Layer 3 of a small transformer language model trained on English Wikipedia (15 layers, counted from 0, width 128).
A neuron's activation on a vector x is GELU(weights . x + bias), where the dot is the dot product.
The model reads these tokens: "and" "id" "ate" " |" " " " |" " V" "ot" "es" " (" "%" ")" " |" " C" "and" "id" "ate" " |" " " " |" " V"

The vector x that enters this layer's MLP at each token. A number n stands for (n - 500) times 0.011.
0 "and": 470 452 504 550 555 519 513 369 491 492 516 445 452 465 488 454 430 529 503 562 558 505 414 432 582 474 553 451 488 476 360 463 495 533 542 590 428 424 548 513 679 484 354 550 581 513 555 612 507 498 542 499 555 453 495 561 435 571 644 564 530 528 529 457 504 636 540 494 474 576 451 497 533 505 499 506 520 487 574 504 555 527 542 413 493 447 527 519 482 528 364 495 545 428 486 525 490 26 584 529 412 474 546 518 531 517 565 441 507 570 474 570 438 433 529 468 429 457 481 525 423 469 526 508 469 556 523 457
1 "id": 484 438 485 503 522 532 457 384 541 474 521 477 570 499 524 612 506 459 499 450 520 654 528 509 686 521 570 450 464 545 508 368 453 564 496 586 498 474 589 498 593 458 449 527 464 534 490 535 497 479 528 506 512 476 530 542 437 585 602 504 446 556 571 495 424 540 566 547 541 529 413 486 505 540 448 449 304 539 550 508 500 566 523 399 403 475 480 523 441 476 499 445 511 450 599 566 373 42 598 545 555 568 522 443 546 489 548 320 535 576 392 582 456 563 616 437 442 417 488 555 416 389 423 573 484 543 490 535
2 "ate": 520 628 536 499 533 461 502 435 450 517 505 426 454 448 483 657 477 521 562 511 574 499 482 526 718 537 612 477 546 500 478 499 454 529 445 593 558 377 447 447 555 446 431 487 502 611 596 475 458 443 523 497 471 434 540 411 423 588 465 499 485 593 500 468 429 574 505 507 520 517 421 468 584 480 528 440 452 536 476 518 611 504 467 501 486 490 540 592 509 544 448 444 500 473 641 440 428 46 382 472 552 518 509 540 468 576 558 428 455 532 474 598 491 496 545 532 470 507 511 484 440 480 371 546 509 571 515 492
3 " |": 435 440 516 437 481 571 512 578 481 573 458 608 326 416 487 572 443 475 459 474 491 526 470 497 584 496 506 470 484 493 456 465 401 598 497 493 495 499 528 455 563 513 521 510 455 442 529 559 602 473 488 517 592 535 529 484 494 522 411 505 511 542 537 446 495 565 550 518 515 537 454 533 576 506 494 470 531 474 504 446 610 521 573 582 555 469 528 569 470 511 491 499 321 475 498 508 527 17 555 432 668 523 509 365 588 525 542 463 480 555 510 591 363 503 473 507 458 559 511 518 403 423 483 612 486 566 497 519
4 " ": 483 487 477 493 537 544 553 567 533 497 521 481 381 552 478 540 496 429 340 481 527 653 620 559 777 429 495 525 531 514 506 367 455 668 502 527 441 440 455 467 500 458 468 425 499 497 589 458 567 518 551 515 521 522 513 449 399 555 441 498 529 522 619 498 442 535 535 475 521 582 553 514 569 567 378 465 429 474 486 379 565 498 477 432 466 498 588 495 432 519 535 552 523 501 429 502 482 39 523 475 565 534 579 455 528 559 550 552 571 516 500 524 443 475 517 517 412 500 426 530 387 428 393 540 493 494 579 553
5 " |": 468 462 481 443 464 586 503 604 491 547 446 597 322 422 500 574 440 481 470 512 483 530 465 485 579 482 516 478 486 484 431 465 433 625 509 484 503 505 500 469 548 495 500 524 449 432 521 556 612 481 499 532 605 545 530 473 501 533 404 531 519 536 559 452 499 577 549 527 511 543 447 531 588 504 485 469 499 478 502 448 625 522 560 551 564 458 518 573 469 519 484 501 320 478 519 513 486 17 542 448 634 509 510 351 586 510 527 466 479 539 542 593 368 521 483 505 467 543 498 504 412 436 475 627 497 566 478 524
6 " V": 510 459 468 453 519 563 438 549 531 552 498 520 434 535 496 479 493 522 400 525 557 559 456 488 623 356 509 545 556 387 462 444 529 571 528 500 505 471 477 525 506 479 371 531 571 422 514 546 502 458 496 562 580 481 433 500 439 583 392 534 522 564 598 514 432 593 530 473 503 625 541 504 525 450 419 435 443 471 493 371 509 503 499 395 430 453 553 438 375 493 452 503 543 504 512 494 428 82 538 488 541 441 520 515 626 537 576 583 428 549 549 619 608 620 611 557 466 573 454 497 485 530 496 571 499 568 475 442
7 "ot": 525 424 455 437 513 574 445 545 545 410 507 450 332 473 525 574 553 558 499 552 405 696 536 479 504 499 474 427 507 381 414 437 441 633 546 613 515 484 347 498 558 439 387 458 530 610 547 612 630 415 489 564 617 452 593 479 470 584 514 599 536 416 635 434 547 484 549 500 527 563 566 530 491 584 438 330 397 581 498 554 600 491 568 528 414 499 544 461 464 529 390 498 469 425 391 499 429 128 493 446 471 480 452 522 524 497 538 325 428 530 503 587 459 452 634 520 507 493 524 481 527 561 476 495 502 621 493 576
8 "es": 530 435 472 401 474 440 478 565 462 495 454 558 373 568 578 481 546 585 507 638 458 568 503 563 643 560 551 486 546 504 479 468 447 624 455 555 531 473 374 489 525 522 384 444 492 559 445 466 575 460 472 427 479 484 541 435 501 545 426 547 513 489 717 513 469 567 540 416 493 574 438 516 464 538 469 510 597 507 439 531 582 370 458 462 396 468 586 478 507 463 333 510 473 443 511 485 380 47 521 521 595 515 558 544 557 513 498 503 632 575 579 560 503 483 486 539 529 450 516 516 514 469 420 449 510 614 562 504
9 " (": 567 567 372 440 471 482 525 537 511 433 447 527 517 543 587 439 464 562 476 484 486 605 564 564 712 451 593 524 466 469 484 412 392 700 479 453 462 539 548 465 516 526 513 474 430 512 545 471 543 438 528 541 552 479 576 413 530 490 430 499 527 585 623 478 421 554 553 596 493 578 523 490 585 564 477 446 590 494 472 513 520 558 452 325 453 536 590 489 459 581 493 578 503 476 529 424 487 66 446 498 453 536 528 349 536 513 458 408 583 588 555 574 363 472 558 425 518 439 491 527 457 388 505 663 450 498 457 504
10 "%": 543 597 316 513 501 509 411 524 491 628 473 603 291 406 498 551 298 472 447 468 481 553 493 564 577 419 502 532 495 509 499 503 527 646 426 415 656 381 438 407 573 560 518 529 452 497 516 399 533 436 456 531 497 578 572 407 489 598 367 562 497 593 625 520 401 700 549 506 493 514 557 512 543 540 397 484 669 568 456 485 589 431 536 436 488 369 639 545 459 403 525 467 550 388 479 341 387 208 429 465 390 505 428 553 520 526 530 414 665 499 566 551 691 467 464 516 569 558 480 508 603 490 510 561 498 577 474 598
11 ")": 412 456 512 389 499 599 544 489 518 505 422 633 440 504 512 514 478 526 448 462 519 543 530 566 702 474 569 544 441 488 556 523 490 691 518 452 457 497 499 408 424 510 496 480 496 437 547 537 481 470 518 557 512 558 499 480 491 492 438 555 462 549 536 512 456 635 550 638 512 590 476 501 568 478 474 474 485 454 466 488 656 446 462 331 464 378 517 464 468 551 433 508 489 462 588 428 318 57 550 480 558 550 528 426 531 557 491 563 574 598 442 579 444 530 538 518 469 534 452 471 378 388 528 593 473 528 573 478
12 " |": 441 441 505 471 450 582 502 591 487 528 457 610 310 442 493 599 463 508 450 574 496 533 483 484 602 469 521 464 501 483 438 479 438 567 531 484 490 522 484 471 557 468 497 542 434 425 507 575 611 470 534 536 610 529 526 477 488 507 409 511 513 513 537 466 497 568 527 518 499 531 472 519 607 524 497 460 447 485 509 443 638 505 564 560 568 453 524 595 473 543 462 509 313 462 525 532 410 26 526 454 617 513 514 325 606 492 516 460 475 508 552 589 367 552 500 528 483 539 508 510 416 448 464 603 505 574 477 529
13 " C": 528 418 446 423 479 507 502 471 476 530 441 511 374 534 453 595 588 527 445 604 562 504 467 479 650 349 564 550 543 457 460 399 498 586 509 492 519 495 468 497 444 457 383 585 557 558 483 646 482 488 495 524 573 507 390 454 458 671 375 545 523 550 638 517 427 584 528 453 490 587 486 520 485 592 443 549 473 458 508 485 525 521 512 444 445 472 548 476 405 475 487 549 494 516 473 492 343 87 522 490 560 568 585 403 565 509 530 505 454 484 516 646 526 552 519 487 575 493 470 477 431 517 515 604 454 537 486 536
14 "and": 491 420 525 513 542 558 480 411 518 458 549 433 492 419 537 433 342 555 459 676 528 520 452 378 575 484 464 496 495 353 362 422 550 626 561 585 385 503 464 560 707 426 332 601 546 528 550 570 488 538 571 483 653 468 486 492 421 522 618 568 510 488 575 457 495 619 503 501 526 606 452 484 572 518 438 514 495 475 546 549 538 475 511 403 545 385 489 468 466 561 357 555 544 433 525 514 411 88 576 582 374 470 561 523 524 546 565 464 522 576 494 539 481 441 443 530 454 444 422 496 482 533 546 458 480 579 518 490
15 "id": 497 411 463 481 497 544 435 424 565 452 539 477 566 499 574 621 462 452 464 528 510 659 535 543 680 525 537 502 460 487 488 359 467 585 504 574 495 523 548 515 599 430 437 546 430 505 484 530 500 499 518 500 540 476 551 525 432 566 596 508 438 548 604 489 389 494 551 551 573 552 406 491 528 568 425 444 316 534 529 543 499 579 521 392 419 453 473 518 425 486 518 453 503 448 651 516 310 63 608 576 515 591 536 443 519 489 529 318 536 583 432 565 511 568 583 486 444 409 468 553 426 410 414 564 468 548 488 544
16 "ate": 544 620 516 480 524 463 489 468 466 498 536 414 438 457 556 632 437 499 562 597 564 480 470 583 699 536 584 528 553 445 455 494 472 545 444 579 564 425 387 473 556 414 398 509 486 596 581 480 456 454 504 492 489 424 570 400 414 593 475 510 480 588 516 464 405 558 484 505 551 546 398 470 625 500 518 424 452 547 438 547 630 510 432 496 495 462 545 564 502 572 465 450 492 468 702 396 312 88 370 495 505 545 523 558 444 588 549 427 434 528 523 568 525 503 538 601 458 482 500 481 457 506 353 530 498 569 513 488
17 " |": 426 434 508 452 458 582 504 572 487 553 456 604 318 414 467 577 442 500 474 523 495 541 459 498 590 481 529 461 496 504 450 470 421 583 531 492 490 532 506 454 576 475 488 538 447 431 513 568 602 466 521 552 584 530 540 486 508 519 423 501 511 529 547 460 498 569 544 525 499 525 462 508 590 513 495 466 475 489 509 428 625 519 556 547 582 485 536 602 481 526 454 500 307 462 504 525 462 26 534 441 644 502 524 338 615 498 530 462 459 531 536 588 363 533 505 526 468 525 511 523 393 452 461 616 503 574 472 514
18 " ": 502 492 460 488 532 538 553 558 545 473 520 478 368 548 471 530 498 428 347 508 521 659 618 564 796 427 509 532 547 523 502 367 455 662 511 516 437 446 439 468 512 444 463 421 501 490 582 450 564 517 562 513 521 523 513 453 394 553 441 494 533 517 624 502 434 535 532 486 511 585 570 513 573 567 373 468 405 480 479 389 562 495 466 416 476 506 596 515 441 508 531 561 533 503 436 507 464 47 514 488 551 533 591 448 522 542 538 547 575 514 523 519 430 484 528 533 421 485 423 526 390 437 388 544 489 491 575 543
19 " |": 462 458 476 446 448 601 494 591 490 536 444 591 315 417 480 572 438 503 485 549 487 542 462 493 579 475 528 471 495 501 426 463 436 616 534 485 494 529 496 470 562 467 479 536 443 430 516 565 614 471 524 554 596 537 546 477 504 527 409 529 516 523 562 454 501 580 537 539 497 536 453 521 595 506 486 459 456 490 504 428 635 517 550 533 578 476 532 591 482 532 466 505 312 470 522 529 450 30 528 447 619 498 516 340 610 498 520 461 466 527 561 591 368 533 504 513 477 519 503 505 396 462 455 631 506 568 465 520
20 " V": 511 454 468 455 519 557 437 547 531 544 491 519 438 534 497 468 493 523 402 528 555 555 456 489 628 359 515 547 561 397 465 440 533 566 531 495 506 471 476 529 499 476 368 532 572 420 511 550 501 458 501 563 580 479 433 498 444 581 390 532 524 565 602 516 434 590 526 473 499 630 544 499 524 449 423 440 437 470 487 375 506 503 501 392 437 456 553 441 383 494 450 511 544 508 516 492 427 81 533 492 539 445 523 517 621 528 576 586 425 547 551 624 597 620 609 557 465 572 458 490 482 531 496 574 497 568 473 441

Each question shows the input weights of one neuron of the MLP. A number n stands for (n - 500) times 0.0015.

n215 (bias -0.028): 177 186 661 532 479 383 559 588 600 460 331 485 421 577 506 370 482 493 441 221 632 399 425 443 540 445 354 466 395 650 485 319 492 573 417 426 703 749 486 578 510 580 474 528 350 439 450 429 335 621 525 497 620 520 568 576 592 520 643 449 438 582 396 510 468 513 396 429 715 504 508 349 437 208 536 495 559 491 469 424 560 559 431 698 801 488 275 448 603 428 737 369 548 517 494 444 464 549 381 507 566 738 436 550 570 576 445 546 479 447 556 418 572 494 423 553 263 691 450 661 430 419 459 497 671 568 479 539
Its three highest activations, in order, are on tokens 3 " |", 17 " |", 5 " |"

n24 (bias -0.073): 497 688 524 516 522 493 702 514 314 398 559 539 448 537 416 437 454 450 667 487 415 383 429 511 323 561 506 537 551 620 298 669 605 164 492 568 465 471 689 481 560 451 460 476 447 680 437 337 516 510 426 206 436 268 544 547 495 458 734 533 527 442 500 646 457 328 517 432 436 508 628 445 538 626 496 440 504 553 603 613 564 589 448 616 529 617 437 346 498 446 373 374 555 496 411 373 410 457 661 473 484 576 508 619 500 667 424 382 340 473 389 571 577 553 579 534 702 524 695 628 513 516 716 487 428 305 554 588
It fires most on token 0 "and"

n167 (bias -0.030): 382 380 429 490 678 591 431 377 358 576 559 508 542 550 423 283 411 314 532 329 565 439 449 607 373 750 491 823 354 618 613 400 723 501 438 553 681 624 732 535 536 677 703 605 541 429 486 331 369 685 514 624 469 418 617 662 590 273 528 418 490 466 481 484 370 427 415 501 560 472 415 613 438 276 473 481 353 648 467 509 508 517 534 693 427 822 346 459 451 305 505 529 583 579 506 354 427 556 743 615 542 662 374 496 648 583 391 415 378 528 331 574 538 445 458 365 540 666 672 654 455 537 527 493 381 500 411 450
It fires most on token 1 "id"

n290 (bias -0.013): 447 388 701 609 576 604 569 740 545 447 402 350 585 546 429 361 366 549 551 450 315 430 536 516 475 640 560 458 253 557 497 805 645 385 275 477 615 490 433 473 487 407 538 389 264 436 493 455 511 499 549 427 421 562 362 343 538 501 448 480 391 552 557 472 589 510 598 518 492 642 583 522 643 440 740 558 614 294 502 609 573 516 474 509 438 518 535 602 654 483 479 425 514 510 729 245 527 485 413 448 380 556 482 561 438 500 474 393 438 514 508 447 516 414 303 564 426 463 447 517 267 589 516 429 468 653 577 499
Its three highest activations, in order, are on tokens 16 "ate", 2 "ate", 11 ")"

n112 (bias 0.007): 349 347 454 421 454 425 674 621 355 639 436 740 556 553 374 425 515 608 551 524 453 422 401 447 441 436 249 602 613 650 556 545 501 424 695 538 551 553 581 478 608 451 476 350 721 420 491 549 526 567 449 597 429 589 475 414 535 263 513 629 495 359 534 528 322 437 733 461 408 522 461 536 458 620 524 570 473 496 832 382 628 500 618 607 694 424 501 483 536 525 514 456 402 388 350 509 525 582 693 367 314 542 481 480 660 525 499 566 637 564 469 522 581 378 472 576 586 522 602 585 293 587 337 521 590 477 570 384
It fires most on token 17 " |"

n300 (bias -0.042): 388 494 615 563 503 562 436 611 314 531 432 556 589 425 458 580 495 217 516 440 489 503 637 584 473 548 412 297 554 723 496 435 509 465 479 421 630 632 441 558 497 577 517 422 337 459 500 453 433 656 172 549 382 566 410 737 429 557 365 424 407 517 611 590 540 276 471 309 445 549 601 643 532 411 490 411 535 228 596 370 446 612 530 562 417 650 538 420 595 439 580 297 406 559 475 502 607 507 865 466 428 634 472 506 549 359 610 402 604 446 721 550 566 465 658 486 479 415 462 531 462 529 550 625 589 475 585 579
It fires most on token 3 " |"

n191 (bias -0.038): 357 476 561 447 580 493 520 571 339 540 376 633 359 504 466 312 316 405 529 316 517 396 499 486 421 680 441 475 372 421 386 374 533 636 462 482 520 781 626 622 456 482 470 135 484 636 484 716 629 553 417 370 417 702 387 686 380 505 473 414 418 398 682 457 406 489 476 441 517 582 493 378 421 433 665 599 568 322 583 356 644 411 290 602 533 614 519 417 451 434 533 580 551 510 584 433 646 540 620 607 268 471 537 603 393 669 593 557 527 574 604 298 473 488 438 388 455 658 266 458 355 320 525 536 497 443 512 510
On which token does it fire most, and how strongly? 11 ")", at about 0.54

n321 (bias -0.039): 620 483 661 503 532 383 362 544 502 464 633 365 593 294 525 401 525 618 380 298 315 312 682 490 306 420 307 504 396 337 445 651 452 554 242 489 422 520 550 684 546 601 469 609 473 266 342 459 520 632 392 515 487 448 292 467 646 663 493 531 535 544 429 506 540 390 543 581 523 572 518 558 500 624 386 551 529 381 499 506 561 768 525 489 454 600 801 593 400 535 503 443 503 582 629 480 533 582 556 668 322 465 417 575 524 467 535 570 451 589 472 387 577 654 500 469 626 655 489 567 667 610 400 466 510 677 461 527
It fires most on token 6 " V"

n371 (bias -0.048): 632 691 473 640 674 616 497 515 335 623 562 605 537 460 513 454 494 238 605 503 468 412 678 449 420 555 431 757 543 674 491 411 410 575 712 552 531 702 556 354 415 336 609 529 393 275 461 465 535 839 458 434 327 505 520 508 463 382 376 487 599 510 559 340 446 393 352 374 524 372 538 572 454 440 504 478 480 436 632 455 600 498 494 541 410 531 601 563 467 495 468 663 633 425 486 445 593 507 558 522 424 567 447 588 518 584 698 602 577 524 498 341 363 471 570 370 505 616 476 549 490 520 578 530 389 488 473 452
Its two highest activations, in order, are on tokens 4 " ", 18 " "

n338 (bias -0.074): 547 491 408 344 476 631 603 612 511 671 541 514 622 303 238 380 316 473 576 49 728 469 493 506 355 491 660 565 400 654 333 626 361 532 489 488 611 727 540 519 286 635 560 409 480 628 491 493 525 639 485 561 570 439 435 467 668 569 449 517 474 594 410 376 538 490 535 542 460 457 508 630 485 320 570 662 497 410 532 524 574 465 348 580 541 572 303 451 632 484 566 387 562 616 587 517 652 441 577 454 460 538 276 704 503 433 632 445 324 462 451 592 430 302 579 575 429 474 463 560 403 334 590 492 584 402 517 473
It fires most on token 3 " |"

n79 (bias -0.043): 419 423 347 741 592 504 442 376 570 574 394 494 691 482 507 203 362 396 593 249 413 618 519 546 459 469 626 461 406 436 456 422 554 358 784 323 559 522 482 446 247 367 530 527 385 456 676 277 491 711 633 656 259 522 461 553 532 496 418 348 466 443 578 749 638 514 545 663 459 337 639 462 523 468 617 535 582 357 494 374 562 623 530 543 540 443 378 436 550 500 592 576 570 333 458 496 514 502 506 549 439 456 552 495 624 253 463 645 646 415 442 516 563 349 380 431 369 491 418 672 472 444 651 510 322 386 504 537
Its two highest activations, in order, are on tokens 10 "%", 9 " ("

n117 (bias -0.018): 520 434 462 409 380 546 444 685 432 588 391 533 710 433 559 522 302 258 581 503 524 260 453 480 298 717 549 370 495 434 416 472 382 568 471 539 508 594 445 470 538 358 584 389 338 542 526 406 451 693 370 517 469 529 586 792 684 485 439 556 588 449 610 474 376 391 570 385 589 536 538 628 527 561 523 403 742 634 406 466 702 617 595 590 464 524 562 506 639 548 793 500 451 632 559 362 464 525 462 368 623 525 615 573 449 493 423 348 357 600 478 555 531 302 466 563 425 481 653 717 644 664 534 515 528 541 387 600
It fires most on token 3 " |"

n195 (bias -0.015): 238 507 495 547 359 465 641 605 638 603 369 437 451 424 464 575 555 668 454 508 572 385 682 637 342 511 492 607 397 656 556 497 538 399 546 298 508 377 595 470 598 617 495 510 549 612 456 562 521 392 495 630 433 567 311 529 534 476 428 489 363 270 604 484 592 457 382 489 677 600 579 352 582 635 644 691 719 369 607 402 540 594 646 419 538 437 668 515 453 352 569 430 249 645 553 286 487 643 588 311 461 520 570 459 454 715 594 564 457 507 746 357 577 596 559 393 558 685 396 383 180 373 541 412 483 356 496 583
It fires most on token 3 " |"

n352 (bias 0.010): 469 408 471 524 586 515 629 627 553 460 389 463 486 430 570 378 409 399 458 557 509 456 580 442 467 389 607 673 552 490 378 441 529 483 571 133 516 646 567 292 280 623 624 470 610 488 500 465 424 387 570 556 444 677 390 445 626 312 427 568 517 547 602 516 554 563 523 609 503 531 481 472 525 583 553 491 492 454 339 178 436 472 628 472 357 378 490 500 505 503 671 523 397 681 520 448 476 562 555 525 419 545 532 377 479 472 535 695 449 312 519 501 521 400 405 398 279 547 600 511 427 555 702 653 615 537 389 435
It fires most on token 11 ")"

n27 (bias -0.046): 497 607 437 327 524 316 474 508 602 524 369 298 602 492 614 638 503 404 604 486 707 448 502 510 385 564 350 368 424 483 464 654 549 374 491 334 421 573 444 581 529 389 649 544 504 511 452 468 337 595 572 622 558 415 448 466 613 387 410 400 431 469 469 479 562 579 635 702 528 334 348 590 595 451 480 452 389 490 517 357 463 652 616 592 413 552 525 400 539 410 757 418 520 541 612 395 518 628 486 508 575 613 465 568 583 505 483 331 363 446 517 555 597 479 484 729 439 496 431 534 422 443 556 574 582 624 391 530
It fires most on token 16 "ate"

n302 (bias -0.055): 611 602 553 418 380 363 600 466 526 496 645 407 453 576 402 515 501 615 475 573 593 481 520 339 437 664 453 546 523 539 627 510 472 442 398 411 552 433 458 293 467 441 490 336 447 576 494 427 319 498 609 377 341 532 296 597 597 524 637 311 613 292 610 540 408 633 487 361 522 417 658 517 537 487 384 476 472 628 537 457 473 475 493 429 507 654 613 546 509 574 594 494 417 671 615 424 566 576 500 445 552 667 591 493 465 441 461 729 604 372 605 510 558 628 489 487 516 459 527 530 496 623 497 587 590 431 560 573
It fires most on token 18 " "

n277 (bias -0.027): 240 387 627 523 530 333 398 393 549 699 428 663 505 566 280 312 414 390 426 430 466 537 519 368 465 631 504 444 600 418 747 594 316 435 578 605 492 431 568 450 458 444 654 415 456 467 475 383 468 588 485 536 475 576 617 632 601 368 537 441 517 546 316 370 576 483 530 342 398 368 554 485 525 327 690 479 563 431 402 570 570 478 390 577 495 614 470 576 598 420 359 601 445 394 372 660 677 505 659 412 567 489 710 757 550 487 604 519 493 526 504 495 490 348 518 552 451 478 456 517 434 442 552 407 511 412 649 452
On which token does it fire most, and how strongly? 3 " |", at about 0.21

n335 (bias -0.047): 473 402 513 356 495 464 422 574 264 674 440 532 548 495 440 354 539 439 404 495 409 383 430 594 406 396 489 550 521 663 391 419 460 541 431 486 502 661 674 444 385 704 511 506 717 346 376 493 429 715 311 539 506 509 519 480 618 676 494 531 539 361 489 507 393 385 270 463 383 554 603 574 316 220 472 676 527 503 631 524 517 474 617 514 371 633 676 345 462 541 589 660 429 520 440 547 420 600 773 561 454 490 352 646 512 487 523 557 387 593 507 441 529 489 566 558 476 576 701 433 449 405 656 459 577 453 384 477
It fires most on token 20 " V"

n108 (bias -0.045): 322 363 588 455 541 510 449 618 521 559 370 348 540 489 647 286 668 272 484 393 551 450 455 446 367 596 326 493 363 493 346 621 623 562 344 533 555 578 384 510 573 412 421 416 350 357 355 426 398 506 412 633 502 544 620 650 898 544 538 541 442 389 543 364 516 468 408 531 524 465 410 510 537 540 332 458 829 669 663 264 637 524 504 589 576 502 406 384 559 618 567 514 550 377 573 349 708 532 419 587 510 446 375 613 597 552 570 340 423 483 462 309 568 367 417 448 502 530 502 634 495 528 478 646 685 620 356 623
It fires most on token 10 "%"

n287 (bias -0.057): 373 319 482 548 585 509 611 433 417 470 517 423 579 527 411 258 402 529 397 434 509 660 495 539 522 574 343 372 671 759 589 560 484 389 557 489 440 562 438 417 399 502 501 387 620 574 505 424 347 427 570 533 383 293 561 577 661 513 580 508 468 459 522 477 382 410 573 501 642 447 746 534 217 280 545 397 649 491 560 489 482 358 569 704 628 446 415 115 479 433 542 537 621 510 307 367 423 569 690 466 440 573 146 770 513 479 543 455 368 404 386 425 482 331 663 482 703 612 398 496 459 534 762 345 736 544 673 438
It fires most on token 7 "ot"

n262 (bias -0.054): 550 425 530 430 619 585 586 481 455 484 467 478 637 797 362 204 358 493 569 306 428 585 507 413 633 551 600 587 503 651 509 568 407 372 504 505 631 288 701 413 385 555 681 441 616 519 674 314 303 566 626 324 486 395 560 451 444 570 826 276 255 504 472 611 535 633 285 467 498 459 417 396 423 387 618 565 482 615 263 484 618 442 649 592 512 460 368 554 734 396 583 600 620 567 582 434 467 603 438 436 545 591 358 366 281 515 519 707 373 376 306 524 514 94 395 406 499 537 750 475 640 409 393 436 314 574 511 459
It fires most on token 2 "ate"

n270 (bias -0.037): 368 599 410 506 561 571 462 388 545 583 599 413 631 404 505 455 484 476 682 271 486 561 423 511 362 572 339 579 514 505 605 502 504 587 429 566 592 523 584 400 382 783 515 647 353 396 594 306 401 485 489 505 452 130 703 562 491 586 518 554 426 427 489 638 545 482 602 473 577 464 471 259 388 492 669 482 608 643 708 480 464 478 626 404 427 382 572 336 595 343 535 539 466 542 335 563 549 595 434 643 393 355 334 556 406 684 602 411 535 455 422 508 727 478 568 385 546 482 580 633 489 418 648 563 797 343 305 457
On which token does it fire most, and how strongly? 10 "%", at about 1.5

n119 (bias -0.024): 241 612 485 486 452 469 738 555 346 556 447 398 551 521 350 443 526 479 584 266 602 568 395 437 441 626 542 457 505 657 650 488 526 547 430 515 621 580 452 524 569 468 495 421 389 489 556 502 617 512 527 356 483 443 549 690 472 507 776 311 532 527 627 495 536 348 350 449 521 525 507 698 474 394 724 720 327 424 646 596 549 612 653 521 600 531 270 545 635 387 467 480 354 473 310 536 568 518 518 592 530 383 478 488 518 548 758 516 550 417 251 552 452 396 494 331 388 511 733 703 490 616 523 341 749 503 571 310
It fires most on token 0 "and"

n201 (bias -0.045): 408 288 431 591 560 519 562 478 665 714 690 333 597 568 350 438 604 289 530 331 496 431 327 523 513 633 401 702 540 689 757 393 302 543 362 539 437 443 488 590 229 511 557 327 671 517 459 198 296 626 476 527 433 297 559 612 372 399 540 257 346 459 422 493 583 378 498 483 550 538 484 562 566 615 596 559 556 522 421 419 554 434 457 581 470 655 380 496 587 507 517 652 559 697 507 433 564 520 513 566 456 447 461 674 534 450 641 757 385 474 536 432 512 411 280 616 323 480 526 645 457 501 441 251 635 566 510 491
It fires most on token 4 " "

n158 (bias -0.020): 456 505 688 508 633 525 465 331 592 689 652 310 490 548 615 327 541 549 513 459 601 666 573 639 537 790 479 464 596 677 579 556 292 342 645 672 532 493 604 600 549 525 592 270 475 578 486 407 382 532 562 445 437 346 654 504 380 463 538 456 473 462 465 348 535 563 633 340 479 531 443 445 451 564 445 440 780 567 398 340 481 472 710 548 434 521 519 301 617 548 499 507 590 584 454 508 452 577 492 493 704 522 253 633 389 447 617 633 425 472 491 443 528 413 464 606 548 662 491 443 389 437 465 171 587 583 628 348
It fires most on token 8 "es"

n361 (bias -0.047): 376 573 622 553 618 333 601 422 432 509 448 546 633 527 311 450 419 439 510 483 647 225 691 602 559 533 521 441 571 612 617 388 419 463 640 587 410 418 635 430 518 609 572 383 485 451 532 533 378 545 433 415 435 460 564 378 366 411 518 470 312 619 406 443 433 456 255 545 485 353 324 486 531 361 554 534 431 622 568 669 429 701 661 534 618 475 425 396 456 501 648 369 619 485 680 331 555 608 484 589 607 461 577 524 210 372 334 539 561 468 482 399 529 439 368 347 567 310 537 489 368 568 611 498 419 376 610 613
On which token does it fire most, and how strongly? 2 "ate", at about 0.026

n0 (bias -0.075): 450 686 523 736 596 590 398 686 352 307 512 635 559 538 590 383 513 415 736 466 476 428 464 656 450 454 546 878 442 443 445 597 570 617 394 558 407 645 582 706 277 581 555 548 386 459 542 262 509 702 284 341 400 426 536 339 449 519 483 488 686 500 728 650 404 154 275 578 530 403 585 639 639 374 645 501 518 485 466 529 568 536 512 411 511 630 335 469 562 640 548 533 536 678 590 512 496 583 710 471 359 523 437 389 482 486 490 452 489 579 540 458 652 236 618 685 427 637 528 691 666 716 618 572 469 386 424 604
It fires most on token 9 " ("

n296 (bias -0.038): 368 332 554 338 496 518 530 599 480 609 610 520 650 583 583 460 303 424 602 639 462 456 267 489 604 594 455 490 271 581 596 255 533 570 648 552 487 703 402 505 685 380 601 277 473 539 660 296 420 746 382 440 479 503 348 626 524 417 643 354 513 467 559 628 326 305 580 610 431 502 447 556 424 541 543 526 581 398 459 467 614 382 491 574 379 615 477 141 471 367 635 518 430 493 315 472 603 501 530 648 408 719 472 571 543 529 528 613 489 532 490 452 645 501 403 417 690 711 393 519 537 645 556 429 500 533 503 658
Its two highest activations, in order, are on tokens 14 "and", 8 "es"

n16 (bias -0.029): 567 550 288 496 348 594 479 650 368 444 357 602 543 730 202 426 508 580 660 448 425 580 604 475 412 577 584 547 535 632 431 584 564 488 477 539 542 492 407 382 332 626 561 332 580 534 411 292 524 566 534 407 378 401 563 408 590 547 624 479 545 458 555 396 526 353 505 462 448 702 531 572 331 437 491 415 622 661 554 603 402 592 540 644 393 491 520 549 497 549 422 540 482 569 520 376 543 540 644 245 583 326 352 693 635 495 464 520 324 604 600 484 471 408 430 310 395 299 468 546 370 541 562 465 468 463 397 637
On which token does it fire most, and how strongly? 8 "es", at about 0.73

n88 (bias -0.044): 472 593 570 418 294 457 462 631 671 249 562 323 412 504 613 367 400 531 716 571 537 466 707 434 478 492 344 481 363 372 732 601 620 382 522 639 440 547 483 526 402 646 433 384 381 562 488 447 406 665 544 301 538 624 470 548 508 488 668 328 423 499 346 434 421 642 388 402 520 592 613 698 602 519 326 664 522 453 518 644 547 541 641 514 669 486 601 592 572 492 481 470 502 423 404 386 424 568 448 488 345 525 335 495 475 450 484 521 408 364 594 444 482 473 615 535 764 402 421 513 536 559 526 76 598 438 701 457
On which token does it fire most, and how strongly? 14 "and", at about 0.36

n11 (bias -0.035): 444 617 401 750 559 571 376 596 435 393 698 588 645 575 538 344 410 537 579 587 472 421 513 489 413 349 552 526 645 666 609 509 532 549 606 436 551 674 532 315 250 547 516 395 380 546 402 441 624 480 499 712 460 572 531 542 628 452 477 327 560 508 454 450 571 346 418 528 398 371 615 522 502 370 558 382 741 355 590 491 465 486 478 594 432 534 571 580 522 625 481 512 521 601 469 555 448 482 549 417 499 678 446 382 703 398 357 686 408 301 674 466 420 594 438 302 560 587 574 585 576 615 566 426 564 483 402 490
It fires most on token 9 " ("

n325 (bias -0.047): 643 426 504 360 658 367 497 474 614 332 466 333 551 445 695 338 463 604 528 464 361 459 632 517 348 541 543 592 289 346 424 566 594 437 557 485 365 443 436 596 407 482 507 620 260 493 571 559 435 669 589 339 375 316 521 496 397 549 633 585 541 426 345 340 432 518 529 193 592 605 517 487 382 632 526 565 460 608 468 600 450 758 299 567 510 674 619 465 590 555 473 451 604 702 607 551 544 488 482 677 296 405 443 580 351 437 444 671 616 402 361 410 557 478 639 590 422 622 685 526 569 594 436 294 555 496 503 329
It fires most on token 14 "and"